Layer 8 of a small transformer language model trained on English Wikipedia (21 layers, counted from 0, width 64). Numbers have three digits each and are written without spaces.
A neuron's activation on a vector x is squared ReLU(weights . x), where the dot is the dot product.
The model reads these tokens: "\"" "\n" "2" "." " \"" "G" "ot" " to" " G" "et" " Y" "ou" " into" " M" "y" " L" "ife" "\"" " (" "J" "o" "hn" " L" "enn" "on" "," " P" "a" "ul" " M" "c" "C"

The vector x that enters this layer's MLP at each token. A number n stands for (n - 500) times 0.0056.
0 "\"": 343836309485502483565603726687273753463621545575434817334479396546582428425429434567321148672546452475442530716563342436442224554357478478452528443483565362435531607492186553515480421516519608
1 "\n": 350778314559549556661650654722410679465743497652459808220466422520622455423417532567385282613585468479506503786581265451472267533245422475589524493510582410375434550530193569507517413554467563
2 "2": 398848384540442524594682565641372760320605460608514763272467363502701379388411466494414230607649467477560532782644336520478085605349538389394499455480549494359413614512278535477427432509574534
3 ".": 401952426522454555467601596735521832441553490605499817321471480539569445469400461600427272694574497444539478796640242534434275620390466451551505418418507401361530666488213562479511414528590578
4 " \"": 348877329589482611539629722695292735448632567664432755381425469519592421443429407559448242515575403463459485772651329363439327588198411617477504398477629396417488557490228550535521431542526573
5 "G": 377872367552454556607482529622437720351496524579411806293588397482789435425501513538464421643591422563570462859743367433408248657304540592556505451436493459350529631443197468532516415478487627
6 "ot": 321800421458445380619559682674455794403559386614282782407519478507424508467296534581522471577579400498519518807607333445365530651306526502588648410384483640474426649513221551498432459462564664
7 " to": 392975421559588537649590637685327682322498440597284769317556478494595423514442433558373349627506469464475461753578301467501287622187456456393584404401475428453279565424311560527404494528521611
8 " G": 299827388528485551698593485657503684308463490598406792250562436440712442489505535541413455562577384537590476824740329435396284684286556551625525401431508439403519641391213454543492473477436628
9 "et": 348610424447451487558550622647325721463625348587305735325593448448646532502308544551450400514596486453470533861625252498390452681292543425368660442407490553440439651530180589499442547482533681
10 " Y": 380755360487506650649693609694447706340563524582409714297626308465586442531439496530331293523629403589587488770609299427399456602272465531569571347541617490373508672476148437542438493503539675
11 "ou": 333832381543454447630726554651369703393550505655426737353694543451602418470356399460392529539598520496528632798568412505354396693434486353479570380487464432448314654532153574539450432557550589
12 " into": 330930419474505533660549603707371625446590450577249818255539380544569450470457475551300341596513519424450509764580319477531178509247423433444606438412466409427431596437295613528450476522548581
13 " M": 370898326541473519677608578654470774367530544570377731231511384367557438462524556543359378533671420541594526777631261516363245569331531547586567393483617465441496567523175418535543403502542587
14 "y": 493843231533442465558598530654317755360354446677375695381533415467809479574307429505480284498600538548516560741624355388359461613376433378461612370556512509357532612514109502526435447538492616
15 " L": 294763368448481584675664535638488782374623511579402739255566391467663458501456565548422408541624448514584407695602321521345195631238480540639606299419542508353449653503224485562499437516589660
16 "ife": 334841369477438428695539528775364669436441442587501812338581437500474466492368461483383176539633479431533562701501328462379313616342449361435612396497455376518358653486174525505408446556397595
17 "\"": 289760284485483485618564738717307743472615545582496800349482402587615434413483428543344191656541405487420550682523349471441236590372466492381534377534559315453520617498165513497440450487579633
18 " (": 443810412476475521710659694707337678482748462656423799323427432551564406431479464526417301580599393560529488788674271421441254487377440610487558332350606370411466515499244537551447407545540547
19 "J": 412805258566532507603710662638432724387504510599390754291603317422758509420499490594440297625654423484549503760687392458427272600299485602490530410479626551368512617461239364557512443468541664
20 "o": 423703325556499492524675656661501807405420396614468729444604458474713482583327500466369346619645539441473644700511310461377399655312562421588625514397523479341378647589197463395489433629495649
21 "hn": 388880509451443563643664527673365714443579495551409742217580423516665518531329505584328438501526362362569587749503426444321227634396439461529687460444540477557440614535195464455473531565625638
22 " L": 312769398453481589691659532643479787397580518580403747241539398485698467485467532535419403543603422499574403678597323515367174655233493537686625291418545490402471660518213505545504443517580660
23 "enn": 350842419515429424529644555634364754449510467542374883309533369403505534455391525613483584518508365354543528880453346433403277713305500370649563427476567409602365615556363471490493523508614530
24 "on": 408804351467428439743632508562383707367490442596412834353579508595548488367429477513403351637591330432564488738488310452454248606372483375509638529403497402590370690420178499425495570616551540
25 ",": 354946411583490418631635614786473736381627466681366788282471317516620414494461413618386257649552544472499481692595326557480287485386473524424622450406516419441469551476195508528536488599602526
26 " P": 345842374522398541646568535631415709407550466602400802209523397396670439426564524608373398548632430584597479756732288480340350590341461534538560364460598401360539622468208591483500412542485551
27 "a": 370763290509396472526670655585544737459510452648422724330576456475584473531386579506345330552603475509460605778696260557373348564309522516515626384459431529376436610357108431527517403589559537
28 "ul": 421743411493424667733705558675400769412423532612427732388676422585747590495320555560345467664591469452579515626612302496397338721415464499483597431486393395568461629603158605550344437550513499
29 " M": 375869363514452536689596564671513749361527582539403740253532378413600427458520561510316367538695415522559522733607267562311296588301504567572588352460610482451453542553142422532494452492563582
30 "c": 383787205500366454569618541582528827357464402625338797268488453474751436531390573610425545505596492515416545808568374416387447640375576446627557400457472499355440608556226522446325497526547575
31 "C": 466731352517404559736411635638460766386602470633436783212564339534465462434444518574447417714658388496428505811616403452414359719387536485520565382372474560401435653562245372487414557525543668

Each question shows the input weights of one neuron of the MLP. A number n stands for (n - 500) times 0.0062.

n244: 472353570500641508373516579525539355540511504652407630446419474528379385587369333630748608410473600641517752653476463721480508487487494446483420459773497561344467501487524563526604618366421538
On which two tokens does it fire most, strongest first? 9 "et", 11 "ou"

n150: 481605568553483650503532535320434583583314439250718453768590411567460431530574440361505414553600632447325426525382532552397645529544633364410402604431384552402381664498498308400575237514377585
On which token does it fire most? 20 "o"

n235: 575458495428266397571325546441584485507513571737427510546508497461280571483625637491546650550565655372556511526432418536484626655448362661606698615510393518501371486267642526497479773195627569
On which two tokens does it fire most, strongest first? 6 "ot", 31 "C"

n84: 429582657312507439598597468468508469413566690526488541459604626487347571553659574419360454549437481446564576414458533632282485528471475468551399532587449540462495718849810590380419602429465518
On which two tokens does it fire most, strongest first? 21 "hn", 23 "enn"

n246: 520619465496410493503477358306469324642468353510547459427611476554497462504385604583558654575577476718359435389526518416592311437582418444597582624302604401386544530328572341305377560529624326
On which token does it fire most? 24 "on"

n130: 600490542395303528357471577273593489632567628621407559593510491424369702471367442393385560450322501663671447655475388294631667471254511386377472518620677654586542376429547470485487564464387546
On which two tokens does it fire most, strongest first? 6 "ot", 9 "et"

n9: 527495500252478418749562358435490318360407530382635439465578550387417636620483464488647420650343590613432463378547302351521462548687529544816298519528703588541520509550483598675239368577537537
On which token does it fire most? 28 "ul"

n43: 701330457428594531293220649617479373505518289531605471717632687377707400487460574665491445557513730310632477373332498383122479431307502640527480611422577568431471522626489476521449469441634457
On which token does it fire most, and how strongly? 20 "o", at about 4.4

n95: 610442339472339442553521353566606358551536537477435449487410566213587439503479540420360420380410235702622688302636532299574437584562429575355469513514707386645687403389565477584386456515573571
On which token does it fire most? 26 " P"

n82: 671417500702374388553579569544578521515375472529412559527492454764544596300633368549817526494330520370598481539268505297365740532518277308438605348600405495355803439412609401423489405644558641
On which token does it fire most, and how strongly? 14 "y", at about 7.3

n207: 381476419416387513506551195316517297411372660551605739691628800558446528527433446429476406583415433564642411438389712572541495607604355536533516533460483532516399422534434573510511698410537442
On which token does it fire most? 24 "on"

n127: 576337764537712485531422605265701408540437537576500482298552708722629671511534459472432419495509707389559489818445511319396746383393673298498515429526506382630684613461591502339533611518452573
On which token does it fire most? 9 "et"

n193: 345385329693699535221633422446570427314418639455371491564749551422450445564469644557383568474491634732561584589753580574557635414623372442500750586548474543574401496456537496588516391394582309
On which two tokens does it fire most, strongest first? 27 "a", 11 "ou"

n185: 483527632607556365348693412389518597395311389551497367536760390441474480487509509617523550593531570543389339488337549332631438349479509485413309525668760666420508407559300464620574533433498352
On which token does it fire most, and how strongly? 19 "J", at about 3.5

n117: 618432433642695572507554649408464616607515429574494299761728399463371467428616410570661550310555419489565435649734672458289479495454252743461386716516399378596274570563516694492506674642434556
On which token does it fire most, and how strongly? 4 " \"", at about 2.4

n163: 651439505549471413618387629520461467607514376542597528596474567522614609410521695389392637479554443546361486380576330523635606331584410482575445483557546413710419615265474349560481557627668544
On which token does it fire most? 24 "on"

n105: 448495484532538754459603596553459429826435503428512500580511484352385528323473643349447553436374511304459604503563461495397509509499479487551455507523533538599449613569557289635433622572481554
On which two tokens does it fire most, strongest first? 23 "enn", 21 "hn"

n211: 416374644771603554445485440466482399550337454688312630623413588362322327375692408667470668582273407535692360385372371366524365603505602602407620581611436502635388409563382603437370489421396530
On which two tokens does it fire most, strongest first? 7 " to", 23 "enn"

n99: 396465621479482165422577626528505464438498301205665657794733641438516555625677426612322652521631611462496424356670352394377399398618560525475384719396512488503549596625514454484562656552380630
On which token does it fire most? 20 "o"

n32: 396278291469746322556564558342256317285632554508333294431672661495401462405280548546524566368537488695515578470629578551652316384635410478403320481478427707490382515666442410526638488536448487
On which token does it fire most? 11 "ou"

n208: 429426404294670534323555511636427343679506777664378507297601679438360504483513616520602612467411750487630758686652628689525317452614479638438425640464402709570559428604562513529466659585603435
On which token does it fire most? 11 "ou"

n202: 625476513585391454281691488425562643519453546693483529736632453292376671415399361668408422524410735477305284365589593684542396494504538655478248401669354485498545383405487424644628581641277739
On which token does it fire most? 19 "J"

n139: 357404607415434386468467679496488485521480469498432476609337367607620479699525531571545485480481678400461444391276557353389453610423680547675397597514539568577439378508522428442349534676556500
On which token does it fire most, and how strongly? 20 "o", at about 1

n73: 593372691446310752547467472598605559615353561622555491521480691446529439456405526732413631452640551525362527489488569503638541550557433391466355543547574562641380296389380552428384707487571630
On which token does it fire most, and how strongly? 28 "ul", at about 0.16

n35: 419394401557423452463473533441472471359390496601485674586515431426253480469404508490578534474424480392402571553446367450780592448602717597453301519606631680363665555761495223596581610535623487
On which token does it fire most? 31 "C"

n103: 520543326499337440473574520580571413619553579517488488568484549543539419707572642525424500494527397636433487519635689507246473466646525576423424599593420679611531553337641229758466563458640221
On which token does it fire most, and how strongly? 27 "a", at about 1.1

n54: 646507611367702497607387505590510562643544532578455405360408587203257594533535448462542537631734563430466610545387601529467613425598525632567606409242541449577651534532503573329512663378494489
On which two tokens does it fire most, strongest first? 31 "C", 6 "ot"

n76: 462435384685497369655465606494729382431465230504368415623707377494397672440404624244639488666276674546448416542560597718514649613422488652604506598557779554409702530546597373495663526299417543
On which token does it fire most? 6 "ot"

n216: 499546503538450501408598495450347514502488598573686659617561372245358514424418514417585561390589362510603535481486607638431506381512527577363449589626441487568516462657496462464417620597528540
On which two tokens does it fire most, strongest first? 23 "enn", 11 "ou"

n166: 516406479426512464458547452285572546497518311546366289295502492398482513644493442406707496490455325538516549500517576442274506633452566495554691469553645504340548355360546585460462431427604404
On which token does it fire most, and how strongly? 30 "c", at about 1.6

n187: 690545281400280387457514470340546419457345533523316402671465468416620368484585583676505452454670486421578469362375332515551631543551284421595470608601588624379616583466518544674361391361311469
On which token does it fire most, and how strongly? 14 "y", at about 11

n131: 507553602564576376624422606294518276826504379446301490476290751688635377152732602450600461679425537338523743482371610453359435302531328461556721510597233578455780489475364458487445390485526539
On which token does it fire most, and how strongly? 12 " into", at about 0.28

n205: 626307452531536449610528444379500523403456643353342223522608488603447515768373698602516610487673743532449442416462369491647377612575163359524587483520372526328279482461380533338508341440388583
On which token does it fire most, and how strongly? 28 "ul", at about 2

n2: 593543499611504661682495458409338309468322414485344461406453399505293520310694650416698545523495605509355482493528429452583449659451500458414564700537594776521454378432583351488486327461609413
On which token does it fire most? 31 "C"

n20: 508406703450613472332543460615604647443414598280701405640570277598296428694506587583561581504481441491439512488256373503318452561677577383389570697459476450500229521387369478593553374417469629
On which token does it fire most? 20 "o"

n102: 526571593591489437519611422564559525607434580500627391522663423661442494549557627649483631463485628482651656468538429508348491324523398524488504586580387586629550348472480560648375364651489544
On which token does it fire most? 28 "ul"

n214: 539580411521380510356460445355394332348469648586619654703440602630368512495342536500425546322435487819440316489407460572533460582578701489522397332442379514387649519542497589412411445630540432
On which token does it fire most? 30 "c"

n251: 572548518407635383353522318487354510628513372476736464383402392267490430585518594651540508530391238399491547392515429400497502389624451540404691580521422332618702642429543451606589265392380596
On which token does it fire most? 21 "hn"

n34: 510269353532360434407453554239448452459256637692361512512558599428428671450545307404588517494596389349539374412535337309466460485470538339514342517587616538665475452515434662579538500474401727
On which token does it fire most? 14 "y"

n28: 645479368569412546494442502540629330371308395334140403539501545468287349550548844584694522424425468553635414525425657526371447511585345452695486318721476317424695523473307427452678521510439265
On which token does it fire most? 13 " M"